Layer 4 of a small transformer language model trained on English Wikipedia (8 layers, counted from 0, width 96).
A neuron's activation on a vector x is SiLU(gate . x) times (in . x), where the dot is the dot product.
The model reads these tokens: "ev" "ol" "v" "ed " "to " "John " "Qu" "illi" "am" ". " "Qu" "illi" "am " "m" "ade " "a " "sig" "n" "i" "fic" "ant " "im" "pres" "sion " "on " "H" "or" "ati"

The vector x that enters this layer's MLP at each token. A number n stands for n times 0.077.
0 "ev": 37 9 -1 36 17 17 63 -16 4 7 -15 -32 10 0 -3 9 -5 -40 -14 -35 12 -33 12 -11 20 -13 -24 -2 1 10 -15 7 -24 1 5 -24 25 26 15 -8 34 12 24 -4 7 -14 2 -23 16 -23 25 29 12 -42 -4 -55 -26 1 -14 -3 11 26 -39 22 5 19 40 -22 -29 0 9 -17 -26 -2 23 20 12 -30 -7 -40 11 13 40 -43 18 -41 11 -18 -9 -3 24 8 -21 -2 -9 -8
1 "ol": 15 -6 -28 0 -24 29 47 10 19 18 -9 -46 6 9 -15 -1 18 -16 -26 -1 -5 -5 2 15 -12 -8 9 -41 16 -14 22 31 13 37 10 -36 38 30 12 0 37 -18 24 9 31 23 -24 -40 32 -4 8 30 21 -16 8 -63 0 -2 -11 -44 -40 0 11 12 -2 21 30 -15 -30 -9 19 -12 -23 -34 10 -11 43 -11 4 1 23 13 52 -4 15 -7 1 -10 18 -25 30 -45 -4 2 18 9
2 "v": 32 -40 16 39 44 94 43 -16 52 9 -9 39 33 30 -2 -5 8 -18 -1 27 19 -5 -2 -11 36 -9 14 0 -2 9 17 -14 28 6 7 -40 -5 23 21 19 34 10 -7 -5 -31 -10 -15 12 22 -9 29 24 17 -19 17 5 -24 0 -8 -11 -11 24 -2 9 25 7 16 -31 -37 31 -16 -33 10 -38 7 21 3 -1 51 -2 -9 16 8 -1 27 -10 -18 1 -12 -25 6 1 -3 6 -1 9
3 "ed ": 20 23 5 10 -9 -8 -2 -3 -14 8 13 -7 14 -13 -11 -11 1 -46 -2 17 18 12 14 17 -17 10 -10 8 0 0 20 8 0 1 -64 2 -10 -32 8 -3 11 19 -16 -11 1 14 14 16 6 17 25 14 -5 -27 -7 12 5 5 6 19 14 -2 -4 -12 3 8 -3 3 -2 -35 -33 -8 -1 -29 19 -4 1 0 -11 4 -20 -94 7 19 5 25 27 2 -24 2 -4 5 22 -12 -8 13
4 "to ": -10 16 -3 17 8 -12 18 -24 -9 25 -28 -31 4 -15 8 -3 6 -29 -30 35 27 1 12 27 15 -7 16 -8 9 15 -13 4 15 28 -21 28 13 -5 -27 -14 28 19 13 0 8 3 13 8 -27 21 33 -4 -24 -23 -7 9 -7 -18 0 6 18 -1 25 0 -25 9 -13 6 24 -5 -17 14 -35 -28 32 19 -3 -8 -14 -3 -22 -72 -11 12 24 42 11 -7 -41 -21 26 0 11 -1 0 9
5 "John ": 32 17 -18 6 12 -28 13 1 -15 -17 -8 0 3 10 0 5 5 -24 3 1 -7 33 17 27 26 -9 -35 22 13 -6 15 16 5 -40 -71 -25 3 -16 -18 -24 -7 6 -16 15 -4 19 -28 -6 -3 12 22 4 12 21 -21 -11 -22 -7 -3 3 12 -11 -12 -20 1 -15 12 5 17 -16 -5 -20 -19 -50 -2 16 -14 1 -31 -31 -9 -65 -15 18 -15 50 13 32 -33 -8 24 10 12 -11 -19 -4
6 "Qu": 26 2 22 29 32 -22 19 -4 4 29 -4 -28 32 12 3 2 -9 -17 -21 33 -29 36 -7 30 24 10 -33 1 -56 5 -7 23 2 38 12 -1 -14 -15 15 -4 15 -7 5 -19 -43 -32 -10 17 -12 -20 -10 39 25 27 -10 42 8 29 10 41 1 -14 30 -18 22 -11 4 -11 -21 -4 25 -34 -22 -25 -12 10 -27 35 23 17 -13 11 -14 42 24 31 -43 8 1 2 38 19 4 23 -11 -9
7 "illi": 10 33 17 11 -2 -5 18 -32 17 38 19 0 38 17 -5 -7 6 -14 13 37 8 2 71 -23 36 -31 -10 18 10 24 2 7 -9 14 18 23 -15 -19 -32 -11 13 -38 -18 39 12 12 -46 51 20 -7 12 -12 6 -1 0 -21 -8 -16 -19 -11 -32 -47 14 -3 4 14 -49 -23 -19 -11 10 -36 -19 -21 -11 0 27 -39 27 23 -34 24 10 -3 5 -9 17 46 4 -16 27 20 -7 35 -12 16
8 "am": -7 10 26 0 -4 17 -13 35 20 46 -32 4 17 26 -18 16 -16 -18 -33 16 -40 -16 6 14 14 -33 10 -17 15 -31 8 -4 11 28 4 -5 2 22 65 51 -15 10 50 45 -24 3 16 34 -2 19 7 -23 13 26 1 -3 -36 -2 18 -47 -27 -18 -61 -2 1 -22 -24 -53 15 4 -10 -13 18 -3 -9 -14 -1 -19 3 11 -8 1 42 19 10 7 27 19 13 0 -13 4 -17 0 15 25
9 ". ": 69 6 -5 20 15 24 12 1 -17 3 10 7 0 8 -21 -2 -16 -59 -23 22 7 -28 -12 2 26 15 -35 12 -23 16 -8 15 -8 -20 -20 -15 0 -23 -2 -19 1 -7 11 45 6 17 -1 -3 -11 43 -4 30 9 12 -7 -16 -15 11 3 -14 -6 3 -12 -8 -12 -5 -7 7 -39 -23 36 13 9 -19 9 19 8 -11 -21 -20 -25 -66 16 22 -9 31 -18 20 -43 12 19 2 -3 -12 16 7
10 "Qu": 37 4 18 44 13 -21 26 -3 10 24 -5 -34 17 18 -11 -3 -9 -25 -21 37 -32 17 -10 26 27 5 -31 4 -45 11 -15 25 -11 60 18 3 -24 4 12 2 29 -3 12 -7 -44 -21 -12 15 -5 -23 -9 45 29 24 -12 17 12 26 11 27 -9 -7 30 -3 23 2 1 -9 -36 -6 25 -29 -20 -14 4 5 -25 20 31 4 -10 13 -7 44 9 35 -32 1 -2 8 33 8 -1 51 -11 -5
11 "illi": 17 40 15 20 -15 -7 20 -29 21 29 26 -4 27 24 -10 -10 10 -9 11 30 10 -14 63 -17 36 -36 -15 17 11 28 -3 1 -14 22 20 24 -15 -9 -36 -5 22 -37 -18 39 12 13 -42 36 26 -6 4 -10 3 -4 -3 -30 -6 -19 -21 -14 -29 -37 16 -2 7 13 -49 -20 -25 -13 15 -33 -20 -10 -7 2 32 -44 28 15 -31 24 10 -4 -6 -7 20 40 4 -9 27 14 -3 54 -9 17
12 "am ": 21 27 14 18 -6 24 6 -1 -6 -1 -13 -2 -1 20 -8 0 9 -18 7 13 16 9 7 1 -5 -16 -11 23 -18 5 6 11 -11 -19 -31 -10 10 -3 -26 14 -2 31 -31 -10 1 37 -21 -4 -10 15 28 10 31 -14 12 -24 -27 -22 4 10 -5 1 -2 -23 4 2 15 3 -19 -17 6 -10 -16 -33 17 9 4 -6 -2 -21 15 -90 7 12 -13 42 1 6 -26 -21 0 29 21 -5 13 10
13 "m": 25 -3 7 33 -12 -23 -10 16 -16 -22 20 4 32 -3 6 6 -10 -52 -31 11 -11 33 16 22 -9 12 1 -3 24 9 35 17 9 -6 22 13 2 -6 22 6 -18 -17 36 -16 -11 -11 -7 20 6 -8 30 13 -7 35 -38 -43 -5 -17 -51 35 19 4 -1 -38 13 10 -16 -3 20 -25 31 3 29 -39 6 -12 33 9 9 20 18 -29 -21 33 37 -6 -30 17 -15 -44 20 11 -6 18 -5 -30
14 "ade ": 16 53 -4 6 -8 -33 -4 4 -15 5 -13 -13 18 -9 3 -11 -4 -27 -2 -1 14 6 27 -8 8 15 -19 5 -7 26 11 14 4 4 -56 -4 2 -18 -9 13 0 9 -2 22 10 0 2 15 -3 6 9 13 14 -24 -8 -28 -16 -8 -22 5 13 -1 21 -7 1 9 -1 -20 -14 -20 -12 -14 -23 -42 5 10 -3 17 -20 6 1 -86 -31 37 -14 12 19 -11 -10 15 -9 46 15 -2 -11 26
15 "a ": 24 -5 -3 -8 -11 -42 -10 -22 2 2 -16 -36 -5 20 0 7 -4 -19 -3 11 9 2 18 20 -13 -19 -14 9 0 -5 35 15 12 14 -29 2 1 -36 -1 32 9 -3 25 6 7 -13 19 0 -17 -18 18 8 7 35 17 -6 -15 -8 -1 -2 20 -6 5 -10 -26 11 -21 7 26 -9 -10 -14 -36 -11 5 18 -29 -11 -20 16 25 -86 -3 13 22 36 -9 4 -10 37 33 11 -11 18 13 10
16 "sig": 79 -10 5 9 35 0 3 14 -5 1 20 -3 6 9 8 -5 -6 54 -16 -28 -24 17 -14 15 26 39 -30 -13 -31 6 -7 6 -9 19 11 -2 -3 -28 48 8 -4 5 -5 7 16 5 -20 -33 -19 -11 23 -25 -19 21 46 9 20 4 10 6 -9 -48 7 -34 20 29 -5 17 11 9 12 -25 -5 -8 20 -17 19 18 -12 34 1 -25 29 25 19 42 -14 -24 16 -15 -2 53 21 21 -20 10
17 "n": 8 61 -16 -13 37 42 -13 -1 -27 14 4 38 -35 1 13 -1 24 33 36 5 22 -14 -30 11 18 24 7 -12 26 -41 35 6 -58 12 25 3 9 40 -8 11 58 4 -32 34 -19 37 -28 21 1 -24 14 -12 5 24 8 -31 2 -28 18 -9 11 -7 3 -20 33 16 10 -7 -26 -2 -13 4 4 -5 4 -8 10 -46 -11 -38 -34 0 31 -4 13 -1 -10 12 7 27 38 38 8 1 -15 -2
18 "i": -11 -18 -16 -36 56 -22 28 -1 8 46 -14 50 -27 -18 43 -29 0 16 -6 15 -1 2 -6 10 -24 8 -14 3 -30 -25 -8 10 -26 18 27 53 20 -4 -8 0 39 4 4 -9 -14 -4 1 -15 5 -14 57 6 2 31 12 -28 -7 -25 11 -37 18 1 12 -23 -10 -14 10 -53 19 -36 -7 -5 1 6 -36 6 8 -30 -24 -18 -41 5 16 -7 -10 -6 5 24 22 -28 28 -23 -25 7 16 20
19 "fic": 8 -11 -11 -2 19 -47 13 23 18 -42 -3 24 -18 -17 33 3 0 -4 18 -16 43 -59 40 -14 -21 -3 -4 -16 26 9 23 1 8 28 26 -3 22 22 34 -38 35 -16 7 -28 -28 -1 -12 25 28 13 12 24 8 -13 -13 14 3 -7 22 -25 -3 -6 7 28 -6 3 52 -46 -24 24 2 -49 -15 22 -26 -35 14 -26 -25 -27 -40 5 20 3 2 12 -1 0 -16 42 6 -7 -45 -5 1 3
20 "ant ": 13 25 6 5 7 9 -5 -3 0 -6 -2 0 7 -11 -2 -4 11 10 -3 6 4 7 7 9 -5 -7 -12 20 -21 -4 34 7 -23 6 -67 -4 10 -21 3 10 -6 22 0 -4 -13 2 25 -4 -14 4 24 20 8 -20 14 12 -18 2 -1 20 6 -11 -2 -11 -12 8 -27 0 8 5 7 -11 -32 -17 9 -7 -2 -6 2 -7 19 -88 6 43 9 50 14 -5 -24 7 15 5 2 -6 -27 3
21 "im": 12 -26 36 27 -13 -26 -22 17 -21 23 36 -5 14 -2 4 12 -16 -1 4 37 -10 -15 -22 45 -11 -15 12 4 -20 5 28 29 3 47 -16 37 -8 2 -10 -11 6 -26 30 8 1 -4 -14 -2 -12 19 5 28 -32 34 -9 20 -16 6 -18 15 13 3 -40 -19 45 34 -41 6 40 28 -21 -48 -30 -1 12 15 -9 22 9 27 -14 -19 -12 26 34 23 20 -37 23 -23 6 26 4 27 -26 10
22 "pres": 3 -2 31 11 34 33 -7 8 -1 17 -5 29 5 17 20 26 1 24 -4 30 1 -9 -22 -8 20 -19 4 -20 -15 -17 -1 -10 -13 4 19 -39 33 -1 17 -27 27 13 -21 16 -37 9 46 -11 13 15 -16 -22 52 -13 31 -11 28 4 -1 1 -2 -7 -19 20 -9 30 4 -50 -17 8 25 4 -7 -23 -10 -35 18 37 -55 -26 24 -2 26 39 -11 30 5 4 -20 -4 59 31 -28 -11 -16 -34
23 "sion ": 11 57 -1 -17 -4 -8 -7 -6 -7 3 2 13 3 -7 11 10 -1 -10 -7 -3 18 15 -15 -5 -22 1 -15 9 -19 10 23 -11 -12 -3 -29 -6 -13 -35 -14 14 0 26 -36 5 4 6 -16 7 -24 13 16 19 17 -32 1 -10 -11 14 -14 18 -13 3 -13 -2 -10 19 4 -16 -10 -2 -17 -16 -31 -32 -16 -5 9 -8 -21 -6 28 -88 13 40 -11 33 7 4 -18 -2 4 15 -17 -9 -6 -4
24 "on ": 1 12 2 -5 -7 -18 8 -28 -17 -17 -24 -23 -4 4 5 3 4 -11 -11 10 7 -14 -2 -10 6 -15 -24 7 -3 11 -11 20 29 22 -32 -9 17 -18 -21 -1 20 -3 -12 3 10 30 10 15 -37 2 25 28 -1 -6 -27 -24 -18 -11 -6 2 27 0 31 -13 3 14 -13 -12 19 -5 -9 -4 -30 -18 26 -14 7 11 -10 19 7 -87 -8 20 25 38 -11 13 -22 9 21 26 10 14 0 9
25 "H": 6 59 2 9 4 -4 28 -28 17 38 8 -15 15 -11 -4 2 -20 -39 6 38 -20 -6 -3 -3 13 9 -57 -6 -15 -12 -10 -48 22 -6 -39 18 -11 -33 28 -20 19 15 32 12 1 -14 35 -1 -31 -28 -11 -7 27 23 -40 -3 26 11 -12 48 -1 -24 12 -25 31 -10 -16 -14 1 -9 7 5 -3 13 6 -15 11 7 -27 17 20 -20 -27 36 -10 -21 -28 15 -7 -17 44 -15 39 2 12 -18
26 "or": 0 5 -16 28 5 10 -9 1 13 -11 -62 13 17 18 5 16 -13 -63 3 50 0 -7 46 5 6 -19 -3 -28 -5 -9 -12 -6 -2 50 -41 24 -29 -17 27 -17 -15 26 -7 8 -28 -3 -4 11 -1 4 8 22 19 26 18 -17 -18 -11 4 12 6 -5 -12 -10 2 15 11 1 21 -2 21 25 12 -16 -15 -16 -5 5 44 20 8 11 -6 4 -18 44 49 -37 -4 27 15 -25 49 76 23 23
27 "ati": 16 3 2 1 1 29 25 25 41 5 -33 33 13 17 18 -16 -44 -41 -23 -7 -15 -31 2 -13 0 -1 -16 -7 2 -69 -3 -17 16 9 2 -4 26 -24 3 3 6 -14 -35 60 -22 25 -1 41 10 11 -24 42 31 -1 46 -8 -25 -11 -13 -30 -56 -2 22 17 -5 25 6 0 24 19 -11 8 -15 -13 -15 -8 46 6 1 18 -10 18 12 4 9 0 45 -18 11 1 42 -24 12 2 -25 -6

Each question shows the input weights of one neuron of the MLP. A number n stands for n times 0.0044.

n4 gate: 34 -32 15 -1 -4 -26 7 -20 7 -12 20 6 24 -18 6 13 -7 25 -11 -21 -26 5 -4 -36 18 -7 -1 -9 -31 6 36 -22 8 45 -6 -11 -15 5 -6 -9 -7 -16 25 -27 6 -14 -2 -32 19 25 19 -31 -27 -30 33 -65 -29 57 -44 47 40 -52 -31 34 -2 12 -2 -10 15 15 -2 22 5 -5 45 -3 -17 13 -6 25 17 -11 4 2 8 -12 11 -4 -23 -47 7 -21 -26 4 -49 -24
n4 in: 4 -37 25 -31 -6 -35 -26 2 -5 -13 4 9 3 -1 9 -11 0 -1 -5 -14 12 17 38 -21 8 26 18 -1 -14 5 -19 45 22 25 15 2 -20 3 36 -30 -18 25 39 1 5 2 -15 -20 -18 -1 13 -8 -26 -21 -21 7 4 -18 5 5 34 -13 -17 53 -1 -30 -11 15 -36 -14 -20 6 1 9 26 4 -15 23 1 15 12 -18 -16 -3 11 -35 32 -8 -30 -15 -23 -11 -11 -27 -28 -35
On which token does it fire most, and how strongly? 13 "m", at about 3.3

n65 gate: 1 -5 -1 -29 -46 -30 -24 24 -14 2 1 -21 0 -25 1 -13 24 -43 -15 -11 -21 22 13 -6 -13 12 20 -17 -8 1 -30 17 15 29 -9 28 -26 0 2 2 -18 -44 24 5 13 -7 -20 -51 -40 32 -13 3 13 -1 -6 -11 3 25 -28 43 8 2 5 8 42 18 -12 9 -1 16 23 -7 -1 12 57 49 1 22 9 2 24 -35 0 -21 -22 23 19 -26 -15 -3 0 -20 -14 -12 19 -16
n65 in: 33 -3 -32 1 -19 -28 -2 -13 16 -31 41 -23 -16 8 5 -25 -15 -10 15 12 18 -3 40 -15 -1 -10 -27 -6 14 14 -3 -5 22 -11 -29 5 17 -33 30 -17 -1 -11 8 33 3 46 25 -4 16 -6 16 2 -22 -19 0 -11 10 -59 1 1 -5 -2 5 2 5 -8 10 28 -13 -1 17 -9 -10 -4 -18 -16 -18 34 13 35 0 -2 -9 2 29 -9 -14 -6 -9 24 18 -14 13 1 45 4
It fires most on token 15 "a "

n189 gate: 10 -4 -15 -15 -24 41 15 47 -29 8 2 28 22 1 -11 4 -11 -7 24 -40 -19 -50 15 -1 15 11 24 12 -9 12 16 -31 -11 -31 14 24 -25 10 37 -48 -16 -22 6 5 -3 10 1 48 -30 -5 0 14 6 -8 18 -16 -3 -15 18 4 8 -6 20 39 -21 2 -1 1 -25 15 6 26 12 -27 -21 4 4 62 38 -28 -8 2 6 -12 1 6 -28 28 -19 14 -35 17 -33 9 -13 -2
n189 in: 2 -33 -19 5 14 2 -20 -5 -17 -14 20 3 -11 -39 49 -10 -24 7 -38 -6 10 -19 8 6 -7 3 -5 -4 -32 25 8 4 27 -11 -15 25 11 -27 -4 -40 -1 27 -9 43 4 -20 -26 -2 -30 -18 -33 3 -16 14 12 -15 13 -2 -10 2 -1 -15 26 -7 13 23 -26 26 -26 -36 19 41 -6 -16 18 11 -1 4 20 -12 -21 -7 28 -7 4 27 11 -51 19 -3 43 15 9 -11 13 17
It fires most on token 9 ". "

n147 gate: 3 -28 1 -11 -15 -36 0 4 -36 -39 3 20 -11 11 -15 12 27 20 11 -2 -8 30 -12 3 4 12 24 -25 -13 19 9 -2 -12 -7 -7 50 28 -13 -38 -6 -8 12 45 23 -3 40 6 8 -22 -7 2 -6 -38 -15 7 44 39 -4 5 3 41 -10 -1 -2 23 6 -39 37 -7 -2 -6 -16 -2 1 -12 26 20 16 2 39 -11 -17 -38 20 -15 3 -12 -28 -9 6 1 17 -5 -41 -22 -21
n147 in: 7 -48 16 52 -22 -30 26 -29 -1 -38 22 24 -1 -40 -5 25 26 -17 -18 3 -18 6 -20 -17 -2 1 -4 15 8 4 -7 39 15 -6 -37 5 6 -10 -13 26 7 7 25 16 23 13 2 14 -2 -14 27 -21 14 -36 8 10 32 -16 -19 -37 0 7 -22 -7 -19 -7 -22 -15 -11 11 -31 -13 8 19 -24 9 7 -15 10 0 -19 -16 -23 1 -15 16 7 -5 -15 7 -20 10 32 -12 31 11
It fires most on token 21 "im"

n181 gate: 2 17 4 -19 17 14 -13 2 17 1 6 15 15 1 -8 -27 0 -30 -13 -33 -4 -25 -40 -31 -14 13 -9 13 -12 -16 -13 -1 35 -1 13 -3 -14 13 34 -13 5 -4 1 5 48 1 -24 -74 -2 12 -6 4 -2 -18 13 8 -24 12 31 -23 -13 20 -14 -4 -25 -47 59 -1 -11 3 -27 17 -17 -5 -37 -6 -6 23 -13 -38 -30 -2 2 -28 -44 -15 12 -12 7 0 -16 -7 -23 22 19 3
n181 in: -13 -19 -14 14 19 -21 20 14 -25 -7 7 8 29 -2 -15 1 -24 1 -4 -12 26 19 25 13 -5 12 17 -15 21 9 -15 -27 30 -53 -5 15 -10 18 -9 -4 34 0 20 -8 48 -40 20 -17 -3 -11 -30 -6 40 -39 -14 -5 -6 -3 -9 25 -31 45 3 15 51 25 22 19 1 -7 14 -1 25 -22 17 -19 -12 11 1 6 8 -6 5 -28 -5 -20 2 14 25 3 22 -12 16 -9 8 -21
It fires most on token 0 "ev"

n148 gate: -4 -48 -30 -34 26 -23 10 38 6 44 -14 4 -15 25 -7 -30 1 1 -20 -25 42 39 2 -35 16 29 -5 -38 -25 7 -30 7 7 -5 32 -18 4 17 -9 17 -21 -15 -27 -73 -1 1 22 1 -5 -25 5 -46 -18 15 -32 0 31 26 -13 19 29 -7 -7 15 -25 -41 7 -11 -5 -18 -2 31 7 18 8 -5 -3 -7 -18 11 -39 -6 -7 -27 -25 -25 -9 16 -14 -35 -6 0 -25 3 -10 -3
n148 in: -16 -19 33 6 29 -8 -10 0 -6 -6 40 12 -42 -4 -19 47 1 -4 -25 10 13 -7 -51 22 -10 -21 18 25 15 -23 3 -2 -24 36 2 -23 -9 -8 -9 15 15 3 -20 28 13 -11 37 3 -18 -17 -20 29 -8 21 -18 25 -10 1 30 30 -17 30 -43 5 -34 -5 8 12 -19 30 -1 -13 40 20 -31 -1 4 -48 17 -2 17 11 7 31 -2 -19 10 27 -3 2 24 -9 -8 -4 22 -8
It fires most on token 14 "ade "

n86 gate: 5 13 2 19 -14 -5 -6 8 11 -7 18 -32 -1 11 -57 -27 4 22 -7 1 -19 -23 -7 -6 -1 -35 -33 -15 0 -5 45 19 -45 -14 -13 -20 -7 44 -21 -29 -1 15 43 8 -17 6 -32 9 -23 37 -15 0 -23 -28 18 13 -2 -8 -14 -7 14 19 31 2 41 3 4 -16 -7 -7 22 -28 19 -17 -12 23 -13 12 8 22 -32 -4 -15 8 12 31 -18 -19 -23 -22 4 -10 -8 11 -21 12
n86 in: -8 13 -7 30 -8 -15 5 3 16 1 6 -10 18 0 -13 2 5 3 -19 -10 -1 -8 29 -7 -14 -52 -21 -11 37 34 -11 14 -11 -10 16 7 -15 25 16 -5 15 2 16 23 43 29 -38 21 8 17 -1 -3 -18 -42 -12 11 -12 8 -10 -3 -10 25 36 1 40 -1 27 -1 8 19 2 16 16 17 -4 -13 0 47 16 3 19 -9 16 -18 -17 13 -23 10 -3 -4 -31 15 -4 -19 -19 7
On which token does it fire most, and how strongly? 11 "illi", at about 2.1

n197 gate: -19 6 31 2 -17 -5 4 -35 -6 -61 14 -14 26 -9 -25 -1 -11 -19 3 -12 5 -10 13 20 -11 -20 -4 -26 29 -10 3 -2 8 -1 -6 -1 7 -14 -11 -10 -6 11 8 16 25 26 -25 28 10 8 4 1 -5 -19 -2 -15 12 13 3 3 -15 54 -17 19 -17 5 15 29 -47 20 8 18 6 -17 14 -4 46 12 -6 6 -2 -4 33 23 -24 -15 9 -19 -5 1 -6 -2 7 -50 35 7
n197 in: 30 -5 6 7 5 -56 -12 -30 10 -13 3 14 27 25 -31 1 -14 28 14 -38 -10 -13 36 -14 8 -1 23 1 -5 -2 21 7 -5 -12 -1 -27 -11 13 -28 21 8 30 6 7 -42 4 -11 18 -22 -14 14 12 -8 5 -18 9 -14 -22 -37 -28 11 -10 -13 4 14 14 15 -4 -44 -18 -8 18 15 4 8 -14 -19 -24 -14 29 25 -11 -16 13 -17 -4 -8 -21 -31 -42 6 -15 7 -21 8 -12
It fires most on token 12 "am "

n224 gate: 12 -11 -1 -23 11 3 -31 7 -16 -28 12 -22 -16 19 -25 -26 15 5 26 5 9 13 -2 5 -20 19 7 -36 15 26 -7 18 18 32 6 57 1 -2 -36 2 -27 -6 32 -4 -27 -13 14 -4 -39 -1 -30 19 -36 -12 27 27 35 8 -35 2 35 -21 70 -17 8 55 -10 1 21 -12 4 21 19 14 26 14 16 38 5 33 9 -16 -4 -18 43 1 18 6 -3 -45 -25 1 -22 -28 -36 -16
n224 in: 32 33 -2 -6 1 -11 3 22 -13 7 -7 11 -16 -28 1 -12 5 37 7 4 17 11 -42 31 6 -11 -43 -9 36 8 8 31 0 -21 1 -10 -22 0 -1 -27 21 -4 5 17 15 4 -3 -24 1 9 21 16 9 -23 -33 -16 -12 5 -1 -19 -2 -21 -2 -17 -6 -1 1 23 5 45 21 1 -26 -4 -29 -4 -48 34 52 15 -35 -13 -16 -1 11 -4 -9 49 -6 -9 -37 5 28 -17 14 -2
On which three tokens does it fire most, strongest first? 21 "im", 16 "sig", 24 "on "

n122 gate: -44 -11 -18 -27 22 1 2 -5 -16 -22 40 0 19 -16 6 -2 20 -36 -9 -11 -34 -2 -11 31 13 -7 -2 25 -7 11 4 -27 8 -5 -32 -14 8 15 17 -25 21 -10 -18 -34 28 -24 40 -11 4 9 16 -6 -8 -3 -7 20 24 -17 1 30 -2 -4 -16 -3 9 18 -27 12 43 -5 -11 -27 -21 -12 11 -3 30 -18 -21 0 27 11 14 0 -5 4 1 37 -9 20 -7 -11 -11 15 -8 5
n122 in: -29 -6 1 1 1 -23 25 -3 17 6 25 27 11 -13 -45 -10 -16 -7 13 3 -8 -1 23 3 45 -5 18 -5 38 -1 31 -2 31 -29 -12 10 -8 17 8 -22 16 -2 -19 -5 30 -4 -20 15 -47 -3 13 -7 -34 4 -24 9 36 -9 7 -5 -6 11 20 -20 -1 23 0 8 13 -2 13 -20 -19 -6 8 -4 -16 44 13 -12 5 7 -6 -6 6 -6 23 -10 -19 0 -19 -23 -32 1 18 -20
It fires most on token 5 "John "

n174 gate: -15 17 10 -3 9 1 -37 15 -43 15 23 -32 45 -18 9 16 18 -17 -6 -23 10 -13 -16 3 6 -44 11 5 -5 -21 3 -3 -1 -9 5 -64 -16 -15 -9 -25 17 -17 -9 22 22 19 10 -48 37 12 -11 -4 19 -29 22 -19 12 8 -21 20 0 -15 -1 -48 6 -3 7 -44 -7 15 24 17 2 -2 -2 -15 -1 60 -9 -23 -1 52 -3 -18 -27 3 -23 -37 -3 -8 -50 5 16 33 11 19
n174 in: -2 10 25 7 -6 -9 8 -16 9 -17 10 22 -17 -54 10 19 -18 16 4 1 -13 16 -17 -4 -5 -12 14 -12 7 -11 -1 32 5 7 -41 -8 -23 6 -8 -29 43 33 28 27 23 -5 25 -7 -7 23 24 -7 4 8 26 -13 31 -9 -10 11 31 -1 11 -1 33 10 43 -10 -17 17 -19 -9 20 -10 -4 24 -7 -8 9 -4 12 20 8 -18 0 5 -14 -27 -16 16 31 54 -28 -2 -14 17
Its two highest activations, in order, are on tokens 22 "pres", 0 "ev"

n35 gate: -15 -9 10 -64 13 12 -20 -35 34 6 19 -5 -33 31 -44 22 7 17 25 -9 -19 56 -32 34 12 -14 14 -29 1 38 17 4 0 -2 10 -20 -38 -6 7 33 -21 -2 -16 11 -14 9 18 -8 -1 -3 -4 -23 -23 -27 4 12 20 49 6 14 -21 36 16 -3 11 11 -43 -7 5 -40 7 6 2 -13 -3 -6 11 -27 -15 24 26 1 14 10 -3 -17 50 20 11 -33 28 11 -10 7 -14 6
n35 in: -23 19 -19 -13 64 19 -5 -10 -27 -3 25 -9 12 -39 -27 23 -10 -6 2 3 26 -19 -22 -1 -1 36 2 -18 -7 12 -16 -13 -19 -67 1 29 6 -9 2 15 -11 9 -29 20 0 -38 -28 6 2 -7 0 -26 -9 2 2 6 10 22 -16 -10 -36 -16 44 23 -19 6 2 25 13 -9 -27 15 -36 -32 13 -8 23 -7 -13 5 18 -2 27 12 -2 -8 24 12 22 3 18 -6 11 4 -14 -35
It fires most on token 23 "sion "

n172 gate: -19 -6 17 -11 2 1 -26 2 -10 15 6 -1 35 18 4 42 3 -5 25 5 22 29 -40 1 -5 28 14 -8 13 28 -25 -12 -1 -9 -11 10 -29 -7 -5 21 -19 -27 -27 -31 14 -15 5 -11 4 -9 -21 -23 -24 28 17 1 11 14 -40 7 6 -3 -14 -31 8 7 1 -23 -12 -7 11 17 -5 11 7 3 -13 -2 -3 -11 28 -19 -19 -7 -61 -5 -4 -7 4 9 -27 23 17 -33 7 -19
n172 in: 31 46 -4 3 8 -44 -8 -9 4 -46 8 -13 9 38 -41 -2 -21 -2 -48 -17 8 -37 -24 24 -21 -13 -13 12 22 -23 29 -15 -2 -3 -15 4 -6 10 -21 -19 14 29 6 -1 -20 1 -5 -20 25 6 -32 18 1 -6 25 23 6 -2 18 -15 -8 -11 1 -2 -5 30 -9 6 6 2 2 -16 -14 -19 24 28 8 12 37 -8 -29 4 7 51 -21 -5 -39 -4 -6 15 9 -4 0 11 1 41
On which three tokens does it fire most, strongest first? 23 "sion ", 14 "ade ", 18 "i"

n175 gate: -4 2 -21 -2 -3 -7 -12 -13 -27 18 17 -4 -41 0 -28 18 16 34 12 14 26 5 -33 -8 -40 -28 13 -18 30 16 -6 -15 -15 -22 1 -1 15 58 -51 -15 10 -5 6 -27 15 9 11 -2 4 -4 13 5 -48 29 -1 1 -32 29 37 17 -4 18 -5 28 14 9 -8 -11 -16 -11 33 -51 -9 -10 -1 -16 4 -6 -40 39 -19 -5 -3 22 -8 -7 -13 20 9 0 -10 -7 -30 -9 -18 34
n175 in: 9 17 2 -6 -59 -43 -27 8 9 -16 -6 0 19 -17 -1 2 15 20 13 -19 -15 -26 12 43 2 -9 -19 -22 -3 -7 -23 8 17 -9 17 -3 -18 17 18 4 11 17 17 2 29 59 3 2 12 -18 14 -11 -29 8 10 48 7 -34 35 10 21 -1 -25 -10 36 32 8 16 -16 -2 -15 4 -20 -5 -18 -35 17 -1 4 12 -4 -1 -29 21 7 -1 -17 -15 4 18 11 5 -10 -2 -41 7
On which three tokens does it fire most, strongest first? 21 "im", 19 "fic", 17 "n"

n218 gate: -30 -18 -1 -5 26 32 -15 27 5 20 6 -20 -2 25 -39 -6 -18 57 19 -60 23 -14 -27 -22 -45 21 -37 9 49 9 -7 -13 -10 -13 -51 -10 8 14 -3 16 16 3 -31 10 -4 -9 8 35 1 21 -32 8 0 -13 -20 -28 26 11 4 -3 -51 -15 24 10 -9 -26 10 31 -16 53 -10 16 -14 -23 4 -13 -31 2 16 -38 3 8 21 -16 -41 3 -17 7 -6 18 -49 -19 18 -6 -5 -19
n218 in: 10 24 14 9 -15 -24 -23 -9 -26 -12 -5 28 -14 -22 -2 4 11 -14 22 22 2 20 -9 29 50 -4 11 16 -17 5 7 -25 20 -1 39 -14 -10 -1 -11 -47 16 -22 0 23 -31 -40 22 15 0 -21 18 53 -15 20 -27 -29 -44 -18 15 15 -11 1 -1 -10 -14 -35 -4 0 -6 -51 37 14 9 -8 -9 27 -14 51 -14 15 -17 12 6 25 -8 -5 18 2 1 26 9 -41 -9 7 8 34
Its two highest activations, in order, are on tokens 16 "sig", 0 "ev"